Layer 7 of a small transformer language model trained on English Wikipedia (12 layers, counted from 0, width 96). Numbers have three digits each and are written without spaces.
A neuron's activation on a vector x is GELU(weights . x + bias), where the dot is the dot product.
The model reads these tokens: " 0" ".1" "7" "6" " v" "ot" "es," " each" " member" " of" " the" " S" "ind" "h" " Ass" "emb" "ly" " has" " 6" "5" "/" "16" "6" " =" " 0" ".3" "9" "2" " v" "ot" "es," " each"

The vector x that enters this layer's MLP at each token. A number n stands for (n - 500) times 0.011.
0 " 0": 574534486543498413580605629387377514430524393344263463362520396554478397489534500424493610605509523485428393396618406409549546457473504673628441487482263604500395551555269581530511489615608644434693423526615643492515418554534584393482587356635602577290559583539509472453664410548491501538
1 ".1": 441475494611480524368587514527393434499655621390492556420491437524452409341498543579460557754552500471401343689618521409556690506441552574785527535320497490572489504355405636400663652453347583509543434535454399422424401631389694356517416499510482464455412501604586564520547490600494319316
2 "7": 481386482563549565564458512502433451562705669523488585445484647582389556330398476539448608739552570564472483699559501405545649482463505615726563625282468494503456570583479633409530625308431489442376393529502463384306286570434583401474546580462544401423426554506541516543391451485599265295
3 "6": 508465477635506564635528455468580444518676559374556585467494662504388602335378428521514627620525570521439428699584478404527628477456437654754586629236574536465434551590513622422513583347520520451384312567580436406391309597394635353447558488536510446392432500468565505570410482505592261299
4 " v": 281608387421478380531608487428533487544728551416544606389526533585467447458419508496603558661529624417406467661581411458546408388479504638712617496291483424518421361575461680298481567415464421615621638551615377488467494589388728444443613446506585485396456573540565437545487434377496296457
5 "ot": 434381432524650603423541509520395622574574590393493608359506560563373446544384501593451617599591664570398572665424685432529529587610512486734536642320450467473335410487332543527503655442504490508450547591550571407376454606338517352408486546357477497373557571676523405542305296426501456546
6 "es,": 581458441567473493502456393293483453531490581522440696299565476464599546473334387454492507611631595445349489616757534485556615451560470535653387585348673518563364405451453558537541644419554501615568403472515427365427549647460629355388601564571587511237521516637516435503499267428561441550
7 " each": 531585529554550652330628670417382646489651389333512545374609448470522452440372399431490410519540432580526511467470461586409618476582355583632461511428460422367392562468508611265586453507568488486633505562587433415506411689451719552479571577698596458215640423585416552413502376481528506389
8 " member": 502505458483385542370542588420362571506556347343561594432629623431391591450349439372480567481370434546311544756560529440544479475474521564514515605399444537566433575402534588393620699583689479411592640479620386484509462652363683444308753543654431374380467389602524523553514446471497386466
9 " of": 641550519448447433409624612410452395498384416327553637401492434504392588566460280454397589602640609416505467522620437522664577460381431566622367650325391355606411394417511617429403564666571457492639663481607309533558437591396565391477584546626587579426446514658579434568423427470481430602
10 " the": 562564454510515471461627619344379508481511352355349545300531300519309470473471395448412460601537541459525328456652452496590553475496482615582479519510364498559391487476380559459445437597655570461688462598696566512593427652507557446490652529731610505329561517724519412465584392499461430523
11 " S": 430531406439497356380509582508205607576604468422438540425577415488317476684229420543468402650658603370599506616675413461562583652537647525608435568408656442550468427404450548486477699561621400538511484646485391466445520630464510452502645588538541420445518317510470478495567427544311462479
12 "ind": 518496429393490384412458545571291644550584518584617625380448465645380442534432467464500529575694576663531399560446467368640620465467643401569374522446597439553488511405513654453467764425478447596570403428416521402478482689391524514589441629536520430291417269673619585412502407440582364473
13 "h": 449452479493543445607529472608427549589573622453474650458372513545320700444369239520473382605755545532589410619550455515529636603510420472461407507369674475527535272646479631427549606444417432467472408453460507436521462608414630483539580558556603433458516521471483729412298375548596456247
14 " Ass": 351613335465454530547477530605354571555696426416477464338589531589359457556412406469423598690540611543425611767473380400464565387529549510535437550596721613650495352254523662383532626404520444520464507452511264471474539520539616415348576536595466535348489446513549688495528408540517395417
15 "emb": 486411423545691524514603616503516457535543544453440536358449493530415463370408442509510635686707687606375461635487359510569563393255448456590427568432505422467412639566486560406548610320507494409354540571516412360601332691433514542637625495711418541559578348561591533481386426471604379406
16 "ly": 441426451621437486549593365495551578506456363363460547490566610446471541363510353433459425626602535617564504725598588482528687511447482574679399605558593461515436405599513635459470737337471408486289457527683247533588562537382530371380667400566562381284627463537524467552470466555528364362
17 " has": 442424458605452505446596546357454574544523381410557432433614586501656590343437413412411539573626475649516431772641523448543723536531297465486435592477417377469357452505374538264501626546601570428428483519496383422639488614526626378476550535696638630324513494455534356577639556441457366493
18 " 6": 501465592659493430449395575487453487460547466363507525534445482507429386472312509537389608618667419457498439656562530451404678454507379590635594436343501373540477530634490517325551675594598441509513577438433239292416481650416707428480592576618674652269463435530476459606660522581494355414
19 "5": 638469606603586484465488529499487531468542504328614728567400510597346404383378514527365553667645459422515436632520550429389648524554441562682573492298488401543579483515562516344555639476525528449536481450488378258481309602457624485338573517554592573277465507513589435479580608559498305273
20 "/": 385522459524513494517519470429447347447546507329518674422430412432483535473511487579408396615775477502602400960635537398372581574544514608520584512240520418490417443495460494383529696482474535554636453677462394477489574520345711479369455494522605508430549422483644519520518552423520495294
21 "16": 555512537570393479481523481531304463459537483494585641465524596648306370335349461612406532612696485511511581622603543393433793559625472530530632540394400477572453444532633510348480615449649587515521390545485404394374392601404561463334558564601607410368430423554446590464588524520534254262
22 "6": 603525533599434504551581497484485477434528462315612645556443621560325498352309417513448575554651470493506459702528524409434682529530490585616671585249563480576444439588591470418489587397637545459461365651535351391506366664371685410324557512613576448401426434421556564523509525518536314238
23 " =": 493564524662337574389664556373428376501574473310456553426640507549478565409322444575456449523645458487589543846577466466453630636421454571554616621292537458536317357441512518542501647545583451607668465636527397409530488269428655459387470578514598484330493469470530540469503458506567268396
24 " 0": 554485539620402429421358472561309522494635388390458591490604657621373389565347408616445557634686427486529578540603492332423668406495561579541577473484472440536413496544534539411501560480526383525566506515505319441251528587394751471296466579667577594371532459438577585573641472558406292429
25 ".3": 477405582538476514330545511538290439508555638425510587452517481544399416394465475663445490702689475494445444690545476381453668450479600529713645507310532480573469496362489593411657677463315565492522472592383335454388430615372652453412399594528535419434396559543608580561556539613519278343
26 "9": 489403518507549523526412459524408443523702643580532615463520664600323560355414507603457460719593580553496535654513522406396716431509512568622574558324549435534414551553566600455464608310356513448432382579521384391255296561348613449437532597460557388427435557536653536529442512540581325315
27 "2": 495469548567496548574477440539507425485662558466513634469513646559367601369397474540513518641653592551495497622546404363348676464554444582693602627277655493450379599567622601431531554291450530390460415610551388430368311573296638452378515539545475409456462504463660507540426482556519220336
28 " v": 287572430416460407477574474447461468539678539504552592428571587578443466469403463543627495655540644443414518673575407440485417376492533617655656488291502425579422363586514680310510561400398375657576666543603318547376485580371729516387588488486599409419449557510625450545478474398458296491
29 "ot": 440350451496674635400553491512336584586558590439508571389541610548366445537409486602474582573608688587387610668408666432482551546619528445696562640325462448478357445481360535518489673414440441508416567626527527437371453627329542381395468580321478431390570578661559406556295345452493481576
30 "es,": 623415461548498519525435366310448462545474570597425654326609532472617561474358350470511448603640623479345561612733503458514632391587457492573417607349717498579370406470473537508547655385473471600539412519510369404382531640446656391379559619568593483270515529620548387534488296431537464563
31 " each": 518579575548572680297628647437379615511667387383579539408631524466521465430377368478505334483549426569532571514422440577377617438623357560601490502398495419393459606470538612236589481478523437472588522539559362435463410694438721589458529609667587409250642434548453534443494397499505516364

Each question shows the input weights of one neuron of the MLP. A number n stands for (n - 500) times 0.0009.

n339 (bias -0.037): 531305486392515605332414504692379447419355384318532478734554377598702547549385500613390553468446582496618711537444512727461514406422544615724489339666530543834452307327249326588357428441605504316477450452260459562514586475485650428588400547710559638573545714584584521503534533653370795654
On which token does it fire most? 9 " of"

n322 (bias -0.058): 635559593401330520503731496660555465604530518367555581533272434500671474462601513473500561340438622500400584364696418582503350559537477639526439570647476464571463652375588355493557680402368584706559412588556635490275592279483447434560581618432432555560250245517347253456649606562444331431
On which token does it fire most? 1 ".1"

n372 (bias -0.061): 526500581579391596535554447458379365356566592342579617500469451574482561500515528551500628640323256468534632573550433500290348518682392402424518381575342644353444481543500417512659549358383630494510305465549721556521685424366665405400471494430506581680527539216476488535335491491457529657
On which token does it fire most? 20 "/"

n224 (bias -0.025): 616542512462416373719424517572479455484310368662400639598370515540509543584381741561394431476535386629516406459421510414317473641723509571433428342534363552482587396460500500666637555358556600506558610402593782407558660533561590482257533598538494600432488402348518625532484475542408600263
On which token does it fire most? 19 "5"

n217 (bias -0.027): 636556426506533592518615592547454589449533721586601449714571302417409456625602327399606349529292506565452605512349401468663523450698456497350621497500542291291393473615660482482655512584470512563509512573651573515471488416442610579536437523396346468551477544394423317466555606581397442420
On which token does it fire most? 31 " each"

n95 (bias -0.057): 441361478460464391470490410398538513666431647410333759637596599401592418503481445490527391509431579369383438325507577404294465449555381555459512702419526689525629618507478580689610483392461478372554462609449447632655493576467241408613486611417654569469639581513596308684642609194513564433
Its two highest activations, in order, are on tokens 30 "es,", 6 "es,"

n69 (bias -0.038): 473654485422577360585393558513534488510584669318662568528500462541588444668644580467446482338384510450423435539526428544312581406529282646506423451375575418482736519387409611638554670652433525423560528633443571583594319319779688509526329525467367525427442704449314500579480608444459500253
On which token does it fire most? 19 "5"

n369 (bias -0.043): 603579458426462556289554440533693382598395596597399713540481624659519595506272497523420518641555554454475655446560611463614380444699578276372545271465490447307472497571706435771475516602531454339321457554522497453475448534423375457626566469625388427700524549366413436583465531567497571536
Its two highest activations, in order, are on tokens 15 "emb", 29 "ot"

n236 (bias -0.047): 569629491592513750546418479625617603571493760439456369449741542494506491463421646354494540367389385567607572385503451548506516290327362620588600469464335372655536418476585628445574618546250509453232443714336579661624420560497545522351456586278408509623472402558509601580546388497459604543
On which token does it fire most? 2 "7"

n52 (bias -0.044): 563507370260371724419692426205581439297419651483490503523444329589653461424360630408450570437546638610467584517443482464636623549490392717487439300550588549733573413592455513543407455423457574500442438230457540520373595487439659644427538428398433497626535549401478458635659661497249661541
On which token does it fire most? 6 "es,"

n161 (bias -0.045): 398456624586374649598644458711576538524408570626477427420470312533574365437633509673350462379604494569672412466460562263353444450479434489585607471615433420541395710387503566527449425509640363497481535451410356482530401280624569473642772462469512593454411446533382614591423518626423438531
On which token does it fire most? 18 " 6"

n345 (bias -0.034): 609410322435470464508720527404398366528475541448435536508566481451475416529484572557516338582541709376586494525528574456408573432567637484546463439647441601479434508414386459672586376685525554548437467568420480552226625454582558563605462448616402438616242459464532449602554442381364511597
On which token does it fire most? 11 " S"

n263 (bias -0.063): 320601370485298524638494597532665383521528503352465476488380434614551438549399515612528538338522491400397524540368497586385473378601563635541628326506392476564358729529677479561497305375530465430418565565365426431482553518640400479654446360447448596486382557506497488672740533291702506547
On which three tokens does it fire most, strongest first? 4 " v", 18 " 6", 28 " v"

n136 (bias -0.032): 641491415491421480602512484571635463562509699318554551303442378517433465644356485548400641314311587524494444605494449416405517468512465657408361427482692640520503268513486471680364589518409529614546286431605587579563597460328462570527457462467425503595553756456584394520548485537509585385
On which token does it fire most, and how strongly? 13 "h", at about 0.84

n252 (bias -0.047): 528464572556416428579421593473630701506298576414390655557503457486446475398469616479669469306519309521578614538500313454537562563380646486424467447573447497556624403422588314558567470559448371408617463632615700503446592469622364563465391582518594556409525240400354576637565600562551512473
On which token does it fire most? 23 " ="

n281 (bias -0.054): 479424677597628439452668574377644427469432518531658489503539467622382369524489567514450350465391477448528435517571617492552347646480312638481538489407546528605288585467500514679609549506539503468523440460406557531533443331443623580478418470526276403458452664445516233476491561696470512445
On which token does it fire most, and how strongly? 23 " =", at about 1.2

n282 (bias -0.052): 518452451628660335544695604467475655675433506591508445644597409423604480651430494429476440431577354613356572547416371528438444424379611549581569420442445390472517683506520477422331440543662522447506416579580704466522509419556426390483253472315436375603475482489634511508334591405492470662
On which token does it fire most? 29 "ot"

n197 (bias -0.039): 268540511604532558589645345418625514389580383358526644626523411388552634531509573398355547603408530388550327503541531489463503423582659569531595455403494635480488521434454535553704367465402531444536446379442544613742527403521497569381414489542467421431436737373572494412245572353480665503
On which three tokens does it fire most, strongest first? 20 "/", 4 " v", 3 "6"

n113 (bias -0.023): 422767489458221567658419469638417483606521512494383574584666607419500337267417518687470447452625509391538482446393576408434583503695526522412624506391473584500497464604537671744412491556363420429558417357442601380477434449602371500468537546482512406539405604523444386497569303537517527503
Its two highest activations, in order, are on tokens 21 "16", 26 "9"

n140 (bias -0.041): 346471467327465397423384629786372513493458537510584521602579531452456372500632777500350593417487363443378514408654586490503581626427486628288480480434507480480493322478463315524611428441613721376568493592462679376432514422507400500725569619723482674635405576603474813719334551752418621493
On which token does it fire most? 21 "16"

n289 (bias -0.058): 444476560524533569597654563538413567407610517740462443629287464523523574336558401490547449478463507387464497382527550445564464432274546622359589648467393578329385643496764285361477346567572554503589490554376503313397662603432477380714555471385681404372252452500211375544517490340536589466
On which token does it fire most, and how strongly? 21 "16", at about 0.28

n243 (bias -0.030): 546807500456672519488850279340610474590607430422420413634395775477488359507634614363460470328595516443688366452623702712366519512500175448500579421567552581598410476550412469626484492401597724436293535536325679671331436271360480415590570638452627708604333696477437584644408585405261298339
On which three tokens does it fire most, strongest first? 3 "6", 22 "6", 17 " has"

n216 (bias -0.020): 703451486354368494527419669644606534529390512480397375722253425378506337528569415331566494489546321436341423383461560529523397598473436480435556514656557436599526509393368442453336457553642636628324466449459437520578569557548550639433525537422375574408625460488374511478667642429361421431
On which token does it fire most? 18 " 6"

n148 (bias -0.031): 506608456457473627571698503484346524552451477609687512464554389590401411529545341444531357506367485412531540413318372455414589569580364616618474523424522455655491555425539455680549468552591497362282196389588583667655591435644612425537657371519525491674477290491483571411612404592560531663
On which token does it fire most, and how strongly? 10 " the", at about 0.74

n203 (bias -0.059): 500481421434414436578519363522497595503313614482575606614442409597609485383533546670437626333312400490512348303627352612518422575435500567494589379451475433488512404530599445546620526543634464340465365531616428369449453545554592714613326774393360639448497651533594599462787624467485465443
On which token does it fire most, and how strongly? 19 "5", at about 0.64

n219 (bias -0.029): 540308414389500726724572524355598384391265516556646527592507426637368409590361601408440730547403466415673847290473424507478493909447456489427403439632515485543541402568445330545317469526433583500469467477511633418449247569815481577485433518523678587386304441530668260567409330631651415600
On which token does it fire most? 19 "5"

n280 (bias -0.047): 479325497326632439480595582537453795335402643628513432377430532513532503626563742388394512669527461450565364418295542522399585630516548683366500469584438602574664425290704440619381500393679403516523437323372539500544599431652442443603307544375546351378433500356558544406680506547490460517
On which token does it fire most? 12 "ind"

n358 (bias -0.044): 389597338480475438448641347347486459477354575399717534638349433492608393400522506517569741438558420526520511362394518464415492306554567546412630578602537536516435603367561494492627427529548566486462530615528603531718648396335646306463373497589428508414468435461435538471374486445400532561
On which token does it fire most, and how strongly? 22 "6", at about 0.26

n119 (bias -0.044): 394546596605538404579481573605591382375446520466537396334506358426466485392457663278365479608392688506544557449481328642362344558402593500385367518572376478425431699694503525453575734494305330627435377630429567347488461552619478666600576601497760515411360650612458454485592485515454597513
Its two highest activations, in order, are on tokens 15 "emb", 0 " 0"

n124 (bias -0.048): 334290375591516314833500527610652555688445614677438510547607418550647416409590350667455399345521354543484548455552435456450279563487406721444497433519464456491468571357348613462433523690380432331490494513506426516637451590458573437627490569520464466542618367588509475461620273308522553366
On which token does it fire most? 13 "h"

n361 (bias -0.035): 636583503486403508665488418503514560511347503265613437631714773463483525296556588535332661511431613429486271373506469371500586397463604524445388544517506444391625445390522494554537361448517528599568567529494529390464439450465557542651494553477416599538384640289630522583451435528472515474
On which token does it fire most? 3 "6"

n9 (bias -0.032): 580359459420539510463533749827423554569420392572660477429526363152645551491333546554525623616304450480563381477383362341516368419487425506526633267523416523576559567408551442589454565517503640535381584550304457333378608423611579558382552613339447494600575617689487369534614422714471449486
Its two highest activations, in order, are on tokens 25 ".3", 18 " 6"

n123 (bias -0.060): 481413715710442414654585296477609451786636546342500584560539257325457429583518395552327510514302463507533555437412574781302426372245464493493458465471331575597388657515638507743518628259597451353684606548561570601528504412585424607273583465389669510551613262468538384442614518511383373678
On which token does it fire most? 23 " ="

n232 (bias -0.027): 380612364452613594490532315553626552389487533588525612608553506338389475669408692639340554479459298549459548494545618302558445577640447452365542458699647301551579583578457656541437438392569482451347361603369580513457539439351428550506579593484372634694290395478662414539320687500565487578
On which token does it fire most, and how strongly? 26 "9", at about 0.1

n198 (bias -0.067): 678352386598511565330428449527486547437342350627448397581469511629740594424547449413423462427555543565537623278351503480367450600369567608517612359537509503546596552643400553400506535546635503511603617543449463540450602494593503508611568511338673508468411298655468456599575500594316424526
On which token does it fire most? 18 " 6"

n93 (bias -0.033): 369661700441380700670399489500600642527569554432587521416585243615409089510480421588600589425478389507703441413465445524400436456321642451573437248397500524467531483595754415582336543434419639649592396556609576422466317563602339571377543594423479560451448582503591350477549449377510758514
On which token does it fire most, and how strongly? 19 "5", at about 0.32

n297 (bias -0.057): 480509609384378422530367570506468526541467523459341483452589269513599713412588601615505437505386442348462440486541634369423481404434519634347484539617494591367519591410391575508467630566478358558548577436384481624455374288508348572481580612308481560541559435535547540474536511579358506603
On which token does it fire most? 0 " 0"

n0 (bias -0.040): 663547394387434449622607478459602445668606449452427406462336470458435327422432437667461396598427521509512433341588668571509477406446488423459578523669552509650491585571283390443488500342503549485528432454479305712441365462518407680491491753298281471514483447274474582594622518430547559460
On which token does it fire most? 26 "9"

n28 (bias -0.017): 267631449545578382554277643713594527431383520444597500408484559574558540503420478468694356449587503571387465478421426491589402488544432452375401491597443500494719668557469469509268549699509412415630515624571605519669368320500459614528234540606541379607280500391685445616395392509605471506
On which token does it fire most? 12 "ind"

n320 (bias -0.050): 527516506378600428516593420405216609412541593491433668596553547401497555473638434406403491569482353861434506519414520330383500522623606458445367425434551596587588354493745398516535441522649333348588506529329516516435516454506528679572434457737424688616381484547425335515641500643410532565
On which token does it fire most? 24 " 0"